Layer 6 of a small transformer language model trained on English Wikipedia (16 layers, counted from 0, width 96).
In attention head 2, each number of a token's query is one row of weights dot the token's vector x plus its bias. The head spreads its attention over the tokens so far by the softmax of query dot key.

Query weights of the head. A number n stands for n times 0.0034.
q0 (bias 0.187): 17 -1 29 -39 -12 -34 -20 31 7 54 -3 20 -9 9 18 -11 2 29 20 -34 13 -15 46 19 -12 -19 34 -5 28 6 39 26 -23 4 1 1 0 -26 -37 -9 1 -5 -18 6 -24 9 18 25 13 -13 0 -20 -51 49 15 27 10 -8 -47 24 -20 -20 13 4 2 -8 15 -38 -16 22 -10 6 7 14 -6 -21 13 -37 -38 2 -12 -23 13 6 -10 10 15 -30 18 5 34 -24 0 -22 18 3
q1 (bias 0.129): 56 28 3 11 15 25 -52 4 -12 5 37 30 21 4 -29 21 3 -42 -22 32 -18 -31 -30 29 19 -48 -41 39 5 -31 -16 36 17 5 15 -4 -9 1 23 5 0 -17 47 -5 1 -5 -14 30 21 -7 9 13 -42 -34 19 1 24 -30 22 -27 -4 10 16 -52 27 1 37 -1 -13 -57 -16 6 -12 57 -15 -14 48 -34 -3 -20 -1 7 22 -16 3 -3 -29 -26 24 -13 17 0 -24 -28 -8 -26
q2 (bias 0.104): -45 -41 10 -3 24 3 9 -14 4 -1 13 -31 -2 -14 -7 -31 36 -32 39 12 3 68 -30 11 -18 25 -7 -13 4 27 -22 26 3 24 -22 -48 4 26 54 60 -2 -5 3 -5 25 -23 6 -14 -9 10 8 31 -25 -38 2 33 -2 -14 -5 21 63 13 15 11 59 6 24 5 -17 9 -8 -45 -7 29 -6 3 -31 -48 35 -21 17 -15 -6 -6 -40 0 -2 -41 6 1 0 -18 5 -9 -18 -15
q3 (bias -0.089): 32 -2 -3 27 -32 28 35 -31 4 2 64 12 -3 13 21 -32 -74 -18 14 -9 24 -13 -9 -47 9 -20 -21 -5 7 8 -23 -22 25 4 13 -22 -11 5 -45 3 -18 1 -27 13 27 53 30 13 -21 5 -2 16 -8 -13 21 46 -1 33 -23 10 -12 0 7 -88 -2 -27 -12 -30 -7 10 -2 5 -18 19 40 -1 -22 42 -34 -38 -6 -53 -15 -15 39 -23 -9 47 24 14 13 0 31 27 6 18
q4 (bias -0.199): -14 -1 39 4 -47 -4 -5 29 -21 -38 -8 -43 3 32 -2 -55 -38 -33 5 6 -7 -20 33 -16 -2 20 -19 -43 -13 2 17 -31 -5 71 -48 -31 -13 10 33 -43 -2 32 -16 -2 -4 -10 -15 -69 12 -4 -33 -16 -36 -3 31 -24 -1 14 -10 11 13 -11 37 35 -29 21 34 14 14 21 45 -32 38 22 18 -1 20 -32 -10 -25 -22 21 35 -8 -27 9 -54 -20 51 64 5 2 -2 -7 70 30
q5 (bias -0.431): -17 -33 27 10 2 -25 -22 -51 -60 14 -22 1 52 -26 -18 -17 -18 -16 -17 -1 36 20 60 -36 28 9 4 -45 30 6 -16 -60 25 -14 -13 -15 -40 24 -20 3 60 11 -18 -40 16 -7 -32 -30 59 6 33 -34 -37 -26 31 51 56 15 46 -10 -8 9 25 62 44 47 17 14 21 -13 12 -28 48 36 -2 -33 -35 3 -32 2 -32 44 1 10 -14 13 -1 -8 -10 -9 3 -22 -4 -33 -16 18
q6 (bias 0.229): 12 -12 15 -9 6 -3 5 -9 42 43 2 12 -3 -41 16 19 15 -29 -20 -23 16 -10 18 15 2 -56 -29 -12 8 10 -10 -6 0 58 -9 48 -22 -1 0 16 -4 -29 -3 55 0 -47 1 64 9 -28 27 -12 7 -1 13 -54 -20 -31 5 -8 44 0 -54 6 19 -31 -31 29 -30 9 18 -24 -20 -56 10 25 14 -24 16 6 -5 11 -24 -2 36 59 -16 -4 36 -22 -8 -29 3 16 -22 32
q7 (bias -0.140): 20 -4 -48 24 18 4 8 7 5 -14 -23 -4 20 -41 2 12 7 -7 3 -14 17 -6 -34 -39 -26 -3 -62 15 -47 8 9 -9 5 -11 21 5 6 18 36 -8 -37 3 -30 33 11 -22 -34 14 -2 -10 4 -49 7 4 11 -38 23 31 -35 7 9 -1 17 -45 29 -24 36 5 -20 -15 -28 43 5 -4 6 -7 28 36 -4 10 2 4 16 -54 26 16 22 39 -41 48 37 -18 56 -23 -10 -11
q8 (bias -0.362): 7 6 -27 -4 16 -23 4 -20 -1 7 28 8 -3 -13 -32 -36 -2 -1 -23 4 -17 39 8 -2 -6 25 -1 -35 -39 1 -16 -4 6 15 -4 -16 -6 -32 33 24 5 20 2 -11 -46 -39 7 52 15 -22 2 9 -15 -42 -6 39 4 30 -23 37 -20 35 -6 11 -40 26 -22 20 12 -2 15 -31 -41 21 -39 -35 58 -13 5 0 -16 11 11 16 53 -28 40 27 -15 44 23 15 2 24 -3 -18
q9 (bias 0.767): 60 -24 -7 33 38 -50 -35 10 8 8 18 19 -73 27 -67 48 1 5 4 -28 -3 -1 -43 -20 0 14 27 23 38 16 -4 33 -42 26 -42 6 -20 -33 -5 33 37 -9 53 24 17 29 -10 -23 10 -40 -69 9 -34 -10 34 -58 15 -9 -35 -12 -6 28 -18 11 42 51 -22 13 -2 34 -27 -8 -35 -24 -36 -23 37 18 36 16 8 -12 36 -17 -5 -4 -8 41 64 -92 21 -46 -5 -28 25 -13
q10 (bias -0.109): 13 -20 30 -51 0 -9 -25 9 16 13 -11 -8 -49 16 -1 0 4 -34 1 -4 -29 -26 -27 4 -12 22 8 2 13 19 -20 -22 10 12 -26 -7 -56 -25 39 -19 -24 -5 -28 11 3 -24 12 33 16 0 46 63 31 26 22 -5 -35 -3 -16 40 -1 21 -4 5 13 -6 20 4 20 -3 -22 -47 22 48 12 -4 -3 1 8 26 -1 -15 21 26 29 -3 -37 -3 4 -4 -6 11 -1 -59 -16 27
q11 (bias -0.109): 25 1 -39 25 -15 59 -9 -7 -23 -4 -9 29 13 32 -18 -38 49 -4 20 26 -22 -3 -22 -6 37 6 -9 0 -4 -36 -16 -14 9 30 -2 -16 -49 1 6 23 -10 4 -5 4 9 38 8 -14 -8 2 -9 15 -31 18 -25 15 -23 16 26 38 -10 -46 -1 40 -24 8 56 -15 10 -22 11 -3 -32 -18 -41 49 -7 -10 30 14 4 -5 24 -4 -43 1 9 -20 19 23 3 -3 8 -18 -35 -29
q12 (bias -0.109): -14 17 4 -19 -1 50 -26 -38 -35 -31 13 -16 -36 40 26 -12 -22 -29 10 24 -28 -20 26 13 1 19 39 6 -14 -17 -6 -17 8 24 -28 27 9 6 18 40 -36 27 4 -3 16 -22 14 -9 -77 34 19 8 49 -4 55 -1 7 -5 42 6 4 -12 -7 12 -12 -3 22 -39 -8 -35 11 -3 0 -4 -17 21 -34 -5 -8 -10 18 13 29 -10 -15 1 -19 -23 24 -12 -34 25 40 -8 24 -10
q13 (bias -0.295): -34 -5 -31 -3 -15 -29 -11 53 50 -26 -41 15 -15 -4 -6 -37 13 -1 -6 33 -30 12 16 5 -14 41 -28 -13 2 -44 13 10 -19 -28 10 4 7 5 19 23 -11 7 -13 1 -12 -16 0 61 -3 -24 80 -12 31 -31 -27 4 11 -39 -7 7 -24 -20 -21 18 41 23 -15 -65 17 -3 -20 0 36 -20 16 -9 19 23 34 -23 -9 -10 1 -9 32 -13 30 8 9 29 -24 -1 7 -17 93 11
q14 (bias 0.174): 1 1 24 -14 -47 26 -36 14 13 -8 -14 10 3 -20 -29 17 27 33 30 50 -62 28 -65 12 -35 -16 -15 3 -48 33 13 -20 -52 -14 36 10 -27 37 -6 46 -3 8 -27 -4 -3 56 9 38 10 19 12 10 -12 -21 5 -21 -6 -13 -13 42 -17 5 -14 15 -29 -13 18 12 -2 -66 -33 7 19 -10 -1 12 -13 -25 -1 23 39 18 3 8 5 -27 -30 9 16 -9 37 -48 -9 24 -1 -22
q15 (bias -0.190): -8 -15 -15 27 43 33 -8 6 8 -32 5 59 10 13 -12 -7 -31 1 -34 45 5 43 -8 -33 -26 35 38 6 14 -25 -24 -19 23 12 18 -10 -13 -4 -1 7 -46 15 14 -22 -1 20 -23 -26 -40 3 -10 -12 -8 -23 -42 -16 19 2 88 1 -15 -37 2 35 -2 7 20 -6 7 -12 -36 -40 36 8 36 2 -20 -12 -2 -15 66 -21 66 -26 -5 21 -21 -8 3 23 26 49 -33 -9 -15 0
q16 (bias -0.046): 27 -6 -14 22 1 -29 -9 -6 5 35 8 -6 27 32 -23 16 -43 3 57 -15 -14 -32 25 -3 -49 20 -21 -32 -20 31 -6 11 -24 1 4 37 36 -29 15 34 5 25 -17 -5 12 22 -17 -24 -21 -7 -12 -26 14 -9 -13 27 4 -3 16 4 -21 10 1 24 -35 4 -24 -4 -21 23 -2 24 -11 -11 -21 3 -30 27 -1 5 -18 45 2 7 -7 0 -28 3 24 6 -4 -19 -12 -8 -30 -1
q17 (bias 0.584): 8 12 3 -5 43 -14 -37 40 2 -7 -16 -3 8 10 -46 17 27 10 -5 47 7 3 -38 -7 -15 -8 41 2 -81 14 33 12 -14 5 -6 18 13 12 -41 -31 19 7 -2 -12 14 -10 -9 -53 -5 -14 1 34 -5 -4 18 11 -9 41 -34 24 -5 -10 16 -7 2 14 -1 13 48 14 -5 -63 -6 24 29 10 -12 10 -11 0 35 -3 -2 4 22 54 -48 0 -35 -61 -29 -12 2 5 -28 -59
q18 (bias -0.152): 22 -16 3 3 -16 -26 -42 -28 39 -18 9 -35 -41 -20 -20 -31 -26 -10 -37 29 3 -13 -30 -17 -9 3 26 11 -27 10 7 29 23 -20 6 34 16 10 31 24 -1 -45 17 4 -25 -23 23 9 -21 -10 8 -22 58 15 1 38 -4 -35 3 29 21 61 -17 12 4 -16 18 -16 2 17 38 31 27 31 -1 3 -1 12 6 -15 -18 39 17 36 -60 -5 2 5 8 -20 -2 5 -29 0 -21 -18
q19 (bias 0.564): 46 23 -8 -11 -16 6 12 22 -55 -35 2 21 -42 -7 19 39 25 20 -25 -1 4 -14 -9 4 4 -19 -34 -1 -8 31 -4 46 -30 29 25 31 1 17 -41 -29 33 42 2 54 26 -46 -4 42 -49 -7 -10 17 11 2 -43 -23 -11 35 -41 -23 -14 -4 -7 -44 8 -28 15 12 -21 19 10 -18 -20 -6 -22 24 24 3 11 17 -17 7 6 -18 10 4 4 5 -28 -12 25 -38 -33 -26 1 26
q20 (bias -0.084): 13 -7 32 -20 9 14 1 1 0 -18 9 -13 32 26 -8 28 15 -32 17 31 -45 1 7 -29 49 47 -20 21 32 -8 3 -3 20 -8 20 28 -18 -42 -10 -36 1 11 17 -28 3 39 33 -8 26 -19 16 -5 10 10 8 -19 6 1 19 11 6 -3 13 -33 -5 -9 19 -3 -2 27 -22 -24 -2 25 13 -21 -23 -9 -17 -5 16 -12 16 3 -49 -15 28 -30 -8 -26 -11 -26 -2 -3 -14 -7
q21 (bias 0.263): -17 -32 10 -5 45 1 12 46 -46 32 -27 -16 -5 -24 -50 -42 45 6 -4 10 -14 -3 -33 -3 1 -26 -17 50 27 27 3 7 20 -36 -8 35 -13 -24 -21 23 20 -11 2 -12 46 -12 23 -53 -34 -1 3 17 14 -44 18 -21 -18 -38 6 35 16 -13 42 13 -21 22 -30 9 -4 -6 7 5 11 4 3 -35 -48 25 20 -18 -12 -30 -17 14 -55 23 -24 74 34 18 31 9 13 -7 38 9
q22 (bias 0.175): 29 11 5 14 18 16 -4 -14 -12 49 -15 -26 5 11 20 67 19 -39 -5 37 37 -35 -80 -2 0 -64 18 10 -29 20 -25 -36 -22 18 48 48 4 -6 -56 -11 5 11 23 -4 -30 51 4 -19 39 5 16 42 7 1 23 -52 3 -24 16 -24 5 1 -15 2 -13 -33 32 5 -56 11 -56 -2 29 19 -12 14 31 1 -57 6 -34 -57 -9 -39 -23 14 -10 7 -25 -22 49 25 5 0 16 -16
q23 (bias 0.007): 31 -8 16 4 -8 14 -37 29 6 -9 -6 -7 23 -29 -5 -1 4 -25 -21 15 35 24 7 -8 10 18 5 28 26 12 12 -1 -21 40 -61 -2 12 16 -27 10 -6 -12 13 -33 20 -15 62 9 36 29 25 -21 16 -40 -1 0 8 38 -33 6 -38 12 -10 -2 5 -22 -66 7 -8 3 -21 22 -11 10 8 31 -56 14 -15 -47 -28 -29 -15 15 -26 -4 -49 5 5 2 23 12 -2 40 -9 -11
q24 (bias 0.031): 16 7 29 -61 -22 -13 15 -2 -6 8 16 8 16 0 20 -12 -11 13 19 -23 -9 -18 -19 -10 30 -11 -16 -21 -3 8 68 -7 -18 8 3 -38 -16 -1 8 -49 -8 33 -18 -6 36 20 82 -26 19 18 24 -20 -40 -22 -20 28 22 -8 49 -32 1 11 9 -7 -8 54 9 31 -29 13 33 9 17 10 -1 41 -20 -14 26 10 -9 -25 -8 27 -36 -33 -1 -27 -22 -44 21 -3 -14 -2 -72 -21
q25 (bias -0.285): -42 8 -6 -19 27 -13 75 -66 57 -6 -2 -9 2 -41 23 -19 -4 -5 15 -30 -32 -10 2 22 -66 -2 -5 2 36 -23 -27 34 -38 23 -21 9 -5 -8 -11 9 -39 -9 -49 42 -18 19 31 74 3 -40 -24 36 -13 -15 -7 -18 -22 23 -22 -32 39 -31 25 -4 22 -45 -22 -17 19 31 -23 28 6 -21 8 8 53 -5 -16 -29 -10 56 -6 20 27 12 -13 41 -12 49 70 -16 14 10 12 -5
q26 (bias -0.586): 27 -6 -10 -31 -6 -1 14 -2 60 31 -17 10 59 -62 32 -6 -12 -39 -12 -13 0 -1 68 4 31 79 -16 3 -13 -25 9 -30 -74 14 35 -2 -9 9 6 -3 -30 15 -18 10 37 3 -11 46 -20 27 -3 8 27 14 -46 30 17 74 11 -43 -31 -7 -54 -26 7 18 23 -25 -61 -10 42 36 30 -16 -18 -8 -20 15 -2 -18 -48 16 -31 -5 -16 38 -9 -25 1 -10 18 -24 -24 30 -11 50
q27 (bias 0.147): -48 16 18 24 -40 31 -62 -38 11 16 0 20 52 20 -1 -36 13 -15 -12 13 15 -7 -34 21 -40 6 24 36 3 2 25 -16 -15 -15 2 1 4 21 -9 26 -42 4 49 -5 13 -12 36 3 -21 -11 2 13 0 23 2 -8 4 11 10 -44 -5 6 4 -32 17 25 -11 -19 -16 8 -33 -4 -41 41 -26 8 -4 13 -50 -16 -16 -18 6 6 -6 4 19 -1 38 19 7 10 -4 9 -10 -29
q28 (bias -0.253): 22 0 -12 -20 57 -31 -29 23 -16 -26 25 -7 3 -2 -23 5 14 -40 -12 14 -48 15 -23 -27 -16 42 -3 12 -3 -27 -31 17 39 3 -23 -43 -46 -16 12 -3 -15 15 1 -17 -44 -18 -1 -30 4 23 -3 2 -31 14 -41 -28 -30 3 -7 6 7 5 11 35 8 0 52 9 9 14 -4 -10 2 -5 -3 -1 -26 15 39 50 2 -14 36 16 -35 35 10 16 17 -27 14 9 2 45 28 16
q29 (bias -0.050): 0 -28 14 -13 -7 -11 67 -31 -2 25 -47 -3 30 5 8 0 -5 9 -41 24 26 -2 -51 10 -22 -25 13 -14 -35 7 -1 11 -36 7 -42 -14 10 -3 4 60 13 35 16 9 17 -24 7 -30 21 -23 -17 16 18 -24 7 -22 1 16 -22 -17 -9 20 25 -10 -16 1 -16 17 -10 1 -13 -3 -11 -1 21 17 64 -7 19 3 17 39 27 -14 18 -42 -23 -27 -2 -17 -28 26 -12 30 -2 28
q30 (bias -0.135): 21 -39 -27 3 -4 -12 3 -5 -30 18 -13 -34 15 -6 21 -31 15 -21 5 -15 6 49 36 -37 -1 9 9 -14 7 31 -4 -27 19 10 35 18 40 -11 -8 7 -16 -1 1 11 0 -21 -3 -45 38 -13 -29 1 -15 3 -18 27 23 1 -53 -10 14 19 -27 22 31 6 5 25 23 7 -43 5 32 -4 -13 -1 -33 -26 24 42 -21 -10 41 56 -11 18 -26 -39 6 -3 -21 -11 -17 -5 -3 -10
q31 (bias -0.154): 21 -1 14 -14 22 24 42 -6 20 -17 23 -3 7 8 12 -13 -34 69 49 -14 57 -25 13 50 34 10 -16 10 -6 35 7 -14 21 -40 -40 13 -12 -8 -31 -30 -23 3 13 5 -43 3 -37 19 -23 -42 -7 8 0 -37 8 17 -26 -17 -43 -38 -46 28 -17 -11 67 -26 -12 -11 -20 -7 -67 50 5 -4 -2 23 15 25 4 -2 57 8 5 -27 24 -14 -12 14 32 22 13 -45 -10 9 -12 -5

Each question shows a short text with each token's key, already scaled and adjusted for position as the last token sees it. A number n stands for n times 0.013.

Then comes the last token's vector x. A number n stands for n times 0.075.

0 "class ": 5 -12 -10 15 21 21 -15 -25 11 -24 -11 0 -2 17 3 17 -3 5 -23 -19 9 20 -52 -11 21 8 30 12 -11 -9 -4 -13
1 "field ": -7 12 -18 14 21 34 -61 23 33 -74 -20 32 9 43 15 47 11 -38 8 -60 15 0 -65 -2 -8 9 48 12 -6 -29 0 4
2 "in ": -10 -2 -16 10 32 38 -49 1 31 -71 -7 34 14 48 17 51 8 -44 -9 -63 4 9 -74 8 -3 13 52 12 7 -37 -6 4
3 "the ": -12 -3 -1 7 44 29 -48 -4 32 -69 -6 36 32 47 17 44 9 -56 -18 -53 2 0 -78 6 -9 6 60 11 6 -22 -2 9
4 "Dund": -22 14 20 10 44 5 -27 10 25 -48 -8 43 36 40 -15 36 -6 -62 -11 -42 -12 -3 -88 6 -15 15 40 12 13 2 -11 4
x: -56 16 -34 -26 -27 -13 -10 12 26 -25 1 -11 0 -62 26 -19 -9 32 23 -14 -17 14 9 5 -11 22 -6 22 26 -10 10 24 -17 4 38 -3 4 12 -24 9 4 -1 -10 29 26 -12 3 29 -1 -12 -20 9 -8 -4 -13 6 28 20 -17 -55 -15 -33 19 -36 -2 -7 -70 11 24 -10 12 3 -11 -31 14 -14 36 -2 -31 7 38 6 29 2 45 20 15 -18 40 21 11 -15 8 16 17 -28
Which two tokens does the last token look at most, in order? 0 "class ", 4 "Dund"

0 "generally ": 6 -13 -14 15 23 19 -11 -26 10 -22 -6 -1 -1 14 6 15 -3 5 -25 -14 7 16 -52 -12 26 7 28 7 -9 -6 -4 -17
1 "consisted ": -17 -25 -12 4 23 22 -52 15 38 -64 3 34 18 39 5 40 3 -33 -14 -49 14 -4 -64 0 31 -8 61 9 5 -24 -11 -19
2 "of ": -9 -13 -11 1 34 35 -53 -4 30 -74 6 24 15 37 1 58 -6 -35 -18 -49 18 2 -63 -4 14 8 69 12 4 -9 -15 -17
3 "daytime ": -24 4 -20 15 27 29 -53 13 17 -68 -23 33 28 31 17 51 4 -32 -7 -47 26 -2 -67 8 12 13 59 6 -6 -20 -19 2
4 "racing ": -20 12 -17 24 23 21 -56 33 30 -70 -13 31 19 32 13 52 16 -44 -7 -53 32 -1 -60 9 14 4 66 21 -5 -17 -20 6
x: -33 -2 -14 10 11 -18 12 0 -4 -20 -24 44 34 -33 9 -23 -12 33 11 -19 -11 -14 11 24 -7 10 -9 14 6 -2 5 -8 -24 0 25 -21 -10 12 2 9 -2 8 -42 3 51 5 1 47 4 -18 -32 -13 18 -6 -20 1 18 12 5 -29 7 -16 -8 -52 2 -22 -73 -16 24 -2 10 12 2 -4 12 -6 24 -16 -51 -25 64 -16 18 9 22 40 56 -2 22 13 1 -42 -2 12 34 0
Which token does the last token look at most? 4 "racing "

0 "Championship": 8 -12 -6 12 17 19 -11 -25 10 -23 -10 1 -5 14 -3 18 -6 6 -28 -17 8 23 -49 -5 19 6 29 12 -9 -8 0 -12
1 ". ": -6 -13 5 -2 23 46 -52 1 27 -75 -8 20 10 46 -4 42 1 -33 -1 -48 11 10 -71 10 8 1 54 -1 3 -23 15 -2
2 "Lin": -15 18 25 -31 22 23 -46 24 40 -71 -17 27 8 32 -22 39 -15 -34 -14 -38 5 -12 -75 -5 -18 1 30 8 8 5 20 -2
3 "ing ": -22 3 15 -8 33 25 -49 20 39 -72 -15 26 10 39 -4 57 0 -40 -14 -43 13 3 -67 -13 -7 10 53 4 3 -7 20 -11
4 "out ": -13 -6 2 0 25 23 -50 34 22 -70 -21 30 9 45 -1 72 7 -51 -13 -52 11 19 -70 -8 3 10 51 0 5 -25 6 -2
x: -58 -6 -4 -5 3 -9 12 19 25 -30 -9 23 25 -49 -15 -25 1 11 48 -13 -29 -20 10 1 -12 11 -9 2 5 -16 6 -4 -31 5 18 -3 -9 9 11 10 16 14 -30 20 31 -3 -12 38 24 -22 -33 -29 -14 -13 -39 26 24 17 -17 -54 7 -5 18 -56 24 -11 -31 13 17 25 -5 6 -23 -10 -1 -5 39 -12 -38 -5 36 2 -7 -3 42 39 54 2 9 12 -19 -10 17 2 38 4
Which token does the last token look at most, and with what share of its attention? 2 "Lin", with about 30%

0 "Belle ": 6 -13 -7 17 25 16 -13 -20 14 -22 -8 3 -2 14 2 20 -2 6 -25 -19 5 18 -54 -11 19 14 26 11 -5 -6 -2 -13
1 "V": -18 -2 19 -1 33 17 -34 14 44 -57 -20 50 23 35 -5 49 -3 -46 -12 -56 -16 -3 -60 -3 -27 22 27 13 3 2 -5 7
2 "ue ": -15 0 0 -2 46 10 -47 20 43 -65 -11 39 33 40 14 52 7 -50 -7 -43 -7 7 -63 -15 -33 25 32 15 0 -1 7 4
3 "Stadium ": -7 9 -8 11 45 18 -46 38 43 -62 1 45 13 50 18 38 12 -39 -1 -49 -3 13 -72 -4 -26 20 27 -1 8 -18 -5 3
4 "and ": -19 0 -4 2 31 20 -50 20 44 -70 -4 39 12 68 12 43 5 -54 -5 -52 -9 14 -66 -20 -24 14 37 -2 12 -10 4 3
x: -51 2 -1 17 -16 -16 1 20 9 -48 -19 34 21 -51 -11 -31 11 35 35 -20 -39 3 23 -16 -14 -24 -20 4 12 -7 10 13 -37 5 28 -13 10 1 17 14 13 15 -27 15 15 2 -3 53 11 4 -18 -24 -5 -22 4 3 16 6 -42 -21 11 -18 7 -46 18 -20 -40 12 -6 27 -9 6 -14 -6 0 -16 27 -8 -33 -6 44 -7 11 -12 71 9 31 9 30 26 -2 -5 20 0 39 -12
Which token does the last token look at most, and with what share of its attention? 3 "Stadium ", with about 50%

0 "201": 7 -16 -7 11 23 19 -8 -28 10 -28 -10 0 3 14 -2 13 -3 5 -26 -18 4 19 -54 -7 19 8 28 9 -9 -10 -1 -12
1 "8 ": -15 -15 2 5 33 34 -43 -8 17 -76 -6 24 37 39 -1 47 3 -45 1 -47 7 4 -66 13 -5 12 53 -6 -15 -22 1 3
2 "Munster ": -9 9 -2 7 26 14 -45 6 17 -71 -11 24 27 31 -9 40 15 -44 9 -51 4 2 -87 10 -17 14 38 6 -6 -5 7 9
3 "Championship": -8 11 12 -8 5 14 -41 20 32 -76 -16 36 8 41 -13 40 10 -44 0 -52 9 15 -62 14 -15 -5 59 14 -12 -16 8 20
4 ". ": -5 -7 6 -2 20 37 -54 10 28 -77 -7 18 6 59 -4 38 -1 -37 -2 -49 9 12 -76 6 6 5 57 -1 -1 -21 17 2
x: -81 -7 6 15 -19 -14 4 26 19 -20 -2 43 20 -50 -6 -37 20 7 17 -32 17 -5 23 -17 -27 -9 -5 7 3 -2 4 17 -26 -7 14 -21 14 10 2 0 13 25 -28 2 49 0 -20 50 29 -15 -19 -17 11 8 -20 12 29 -13 -32 -49 3 -34 -2 -49 36 -6 -48 2 1 -3 1 5 -16 14 12 -11 17 -20 -20 27 26 -2 8 9 34 18 46 19 10 6 -5 -12 6 1 22 -12
Which two tokens does the last token look at most, in order? 0 "201", 4 ". "

0 "campaigns ": 9 -11 -9 18 22 19 -11 -25 9 -23 -5 -3 -4 13 4 15 -3 7 -26 -15 9 18 -49 -7 22 6 25 9 -10 -8 -2 -15
1 "in ": -5 -3 -14 7 37 34 -45 -7 29 -69 5 37 21 45 13 49 7 -40 -11 -50 9 1 -71 12 -1 3 53 3 11 -31 1 0
2 "201": 4 2 6 -5 41 22 -40 2 22 -75 -10 36 42 40 2 30 3 -40 -25 -47 -1 11 -64 15 -23 -1 38 8 4 -48 -3 22
3 "8 ": -7 -2 0 14 38 28 -44 -2 13 -71 9 26 45 42 3 46 -4 -50 -1 -44 14 14 -65 12 -10 12 42 -5 -11 -31 -3 16
4 "and ": -13 -7 -6 1 25 23 -46 -8 18 -83 6 39 27 51 -5 43 0 -60 1 -53 2 10 -67 1 -4 4 45 6 5 -11 5 12
x: -74 17 11 15 -21 -20 -8 19 11 -48 -17 29 27 -43 7 -39 1 34 33 -19 -17 4 35 -10 -13 -8 -20 1 27 -4 6 8 -24 5 22 -11 13 0 15 11 7 7 -24 9 34 0 12 63 2 5 -3 -14 4 -19 -3 15 16 1 -44 -32 9 -13 3 -49 11 -18 -44 11 -14 33 -2 10 -17 -15 17 4 4 -9 -41 -20 47 -9 -7 -3 45 11 21 6 39 14 -13 -4 17 2 24 -27
Which token does the last token look at most? 2 "201"

0 "to ": 5 -18 -10 14 23 18 -11 -25 8 -25 -6 1 -1 16 2 18 -3 5 -28 -15 6 20 -52 -11 21 9 29 7 -6 -6 -1 -14
1 "wait ": -20 -9 -11 -5 23 26 -41 23 13 -75 -21 37 26 48 14 50 11 -46 -17 -53 16 8 -60 -3 5 4 63 -10 6 -24 -14 7
2 "to ": -22 -17 -18 0 31 24 -34 18 13 -78 1 39 25 59 8 64 13 -39 -15 -41 5 9 -54 -8 1 -2 70 -3 8 -25 -3 -1
3 "see ": -12 -22 -23 -2 34 19 -43 20 17 -87 -9 45 28 54 17 68 5 -42 -22 -49 1 7 -60 -9 -11 1 60 -4 -1 -18 -7 2
4 "long ": -35 -16 -10 7 29 19 -42 16 10 -79 -19 35 23 48 16 60 6 -46 -22 -46 17 11 -61 -4 4 8 66 -1 1 -24 -21 0
x: -40 5 -37 0 -4 -7 5 16 17 -11 -24 41 9 -37 29 -21 6 33 27 -9 -11 2 21 0 -15 16 -6 -12 -21 -19 9 -9 -24 3 22 10 -13 15 10 5 -1 16 -54 18 43 -12 -8 35 12 -11 -12 -16 -6 -1 -23 20 9 4 -12 -35 -7 -22 5 -55 -1 -16 -44 1 21 16 -8 14 -2 -39 7 9 14 -19 -56 1 46 -22 1 3 39 33 45 4 35 6 -23 -14 27 -2 50 10
Which token does the last token look at most? 3 "see "

0 "i": 7 -11 -2 9 20 19 -5 -26 10 -22 -8 1 -1 14 -2 15 -8 1 -29 -17 4 19 -50 -8 19 13 27 12 -7 -4 -1 -17
1 ".": -15 8 11 -11 26 36 -19 -5 32 -76 -13 27 20 51 1 41 -5 -48 -6 -48 1 8 -52 8 -3 17 64 15 9 -12 5 -13
2 "e": -14 18 -3 -42 4 39 -12 17 37 -66 -18 32 8 39 2 60 -3 -55 -6 -62 -19 10 -53 5 -19 15 57 14 9 -4 8 -18
3 ". ": -9 -3 0 -13 22 47 -37 15 36 -71 -10 23 11 59 11 48 6 -47 -5 -54 5 12 -62 -4 1 15 59 5 5 -14 7 -12
4 "non ": -11 3 0 -16 7 31 -37 16 34 -69 -23 19 6 37 14 59 7 -42 -7 -66 8 -4 -72 -20 2 16 45 14 0 -9 5 -8
x: -54 -25 -18 12 3 -34 -3 14 15 -36 -22 33 17 -57 -8 -17 7 26 2 -12 -3 -15 11 -12 5 -4 -10 -8 14 -13 9 3 -22 -8 9 -13 25 2 8 0 20 28 -47 32 27 -8 2 49 24 -14 -13 -8 -11 -33 -22 2 21 -8 7 -30 4 -20 3 -58 37 4 -40 -14 23 26 15 -1 -11 -17 -8 24 32 -2 -46 -13 42 -18 -3 16 28 42 45 5 21 20 -1 -13 12 4 28 15
Which token does the last token look at most? 0 "i"

0 "Hill": 6 -12 -4 13 23 19 -9 -22 10 -19 -9 -1 -2 14 -3 15 -5 4 -25 -16 5 20 -52 -7 18 10 27 11 -4 -3 -1 -17
1 ", ": -22 -12 0 -10 44 44 -46 13 37 -59 -3 30 15 54 4 49 0 -41 1 -56 -9 9 -67 14 -4 13 57 6 6 -14 3 -11
2 "Bet": -23 2 30 -8 35 17 -42 16 46 -54 -20 37 11 35 -10 55 7 -34 -16 -42 -1 2 -73 -3 -29 15 34 12 10 3 12 5
3 "f": -26 -6 19 -14 22 17 -42 14 49 -58 -28 45 -1 33 -9 59 1 -43 -13 -60 -2 -4 -58 -3 -22 22 36 18 17 0 6 -3
4 "red": -31 -1 30 -14 1 20 -40 22 48 -50 -36 40 8 33 -8 62 0 -47 -15 -53 4 -2 -55 -2 -16 24 47 16 29 3 8 -5
x: -58 -1 -34 18 0 -6 31 24 14 -8 -32 24 22 -50 -20 -32 -18 24 13 -16 -4 23 -1 7 -11 0 -16 7 8 -15 -2 9 -30 -13 19 -1 -3 14 11 -21 -2 21 -14 38 5 -5 -3 45 10 -17 -41 2 -32 -22 1 5 19 2 -12 -18 16 -33 0 -44 18 -6 -52 6 20 4 13 15 -54 -11 4 -2 40 -17 -41 17 43 -5 6 22 29 17 39 -10 38 20 3 10 28 -14 30 6
Which two tokens does the last token look at most, in order? 2 "Bet", 3 "f"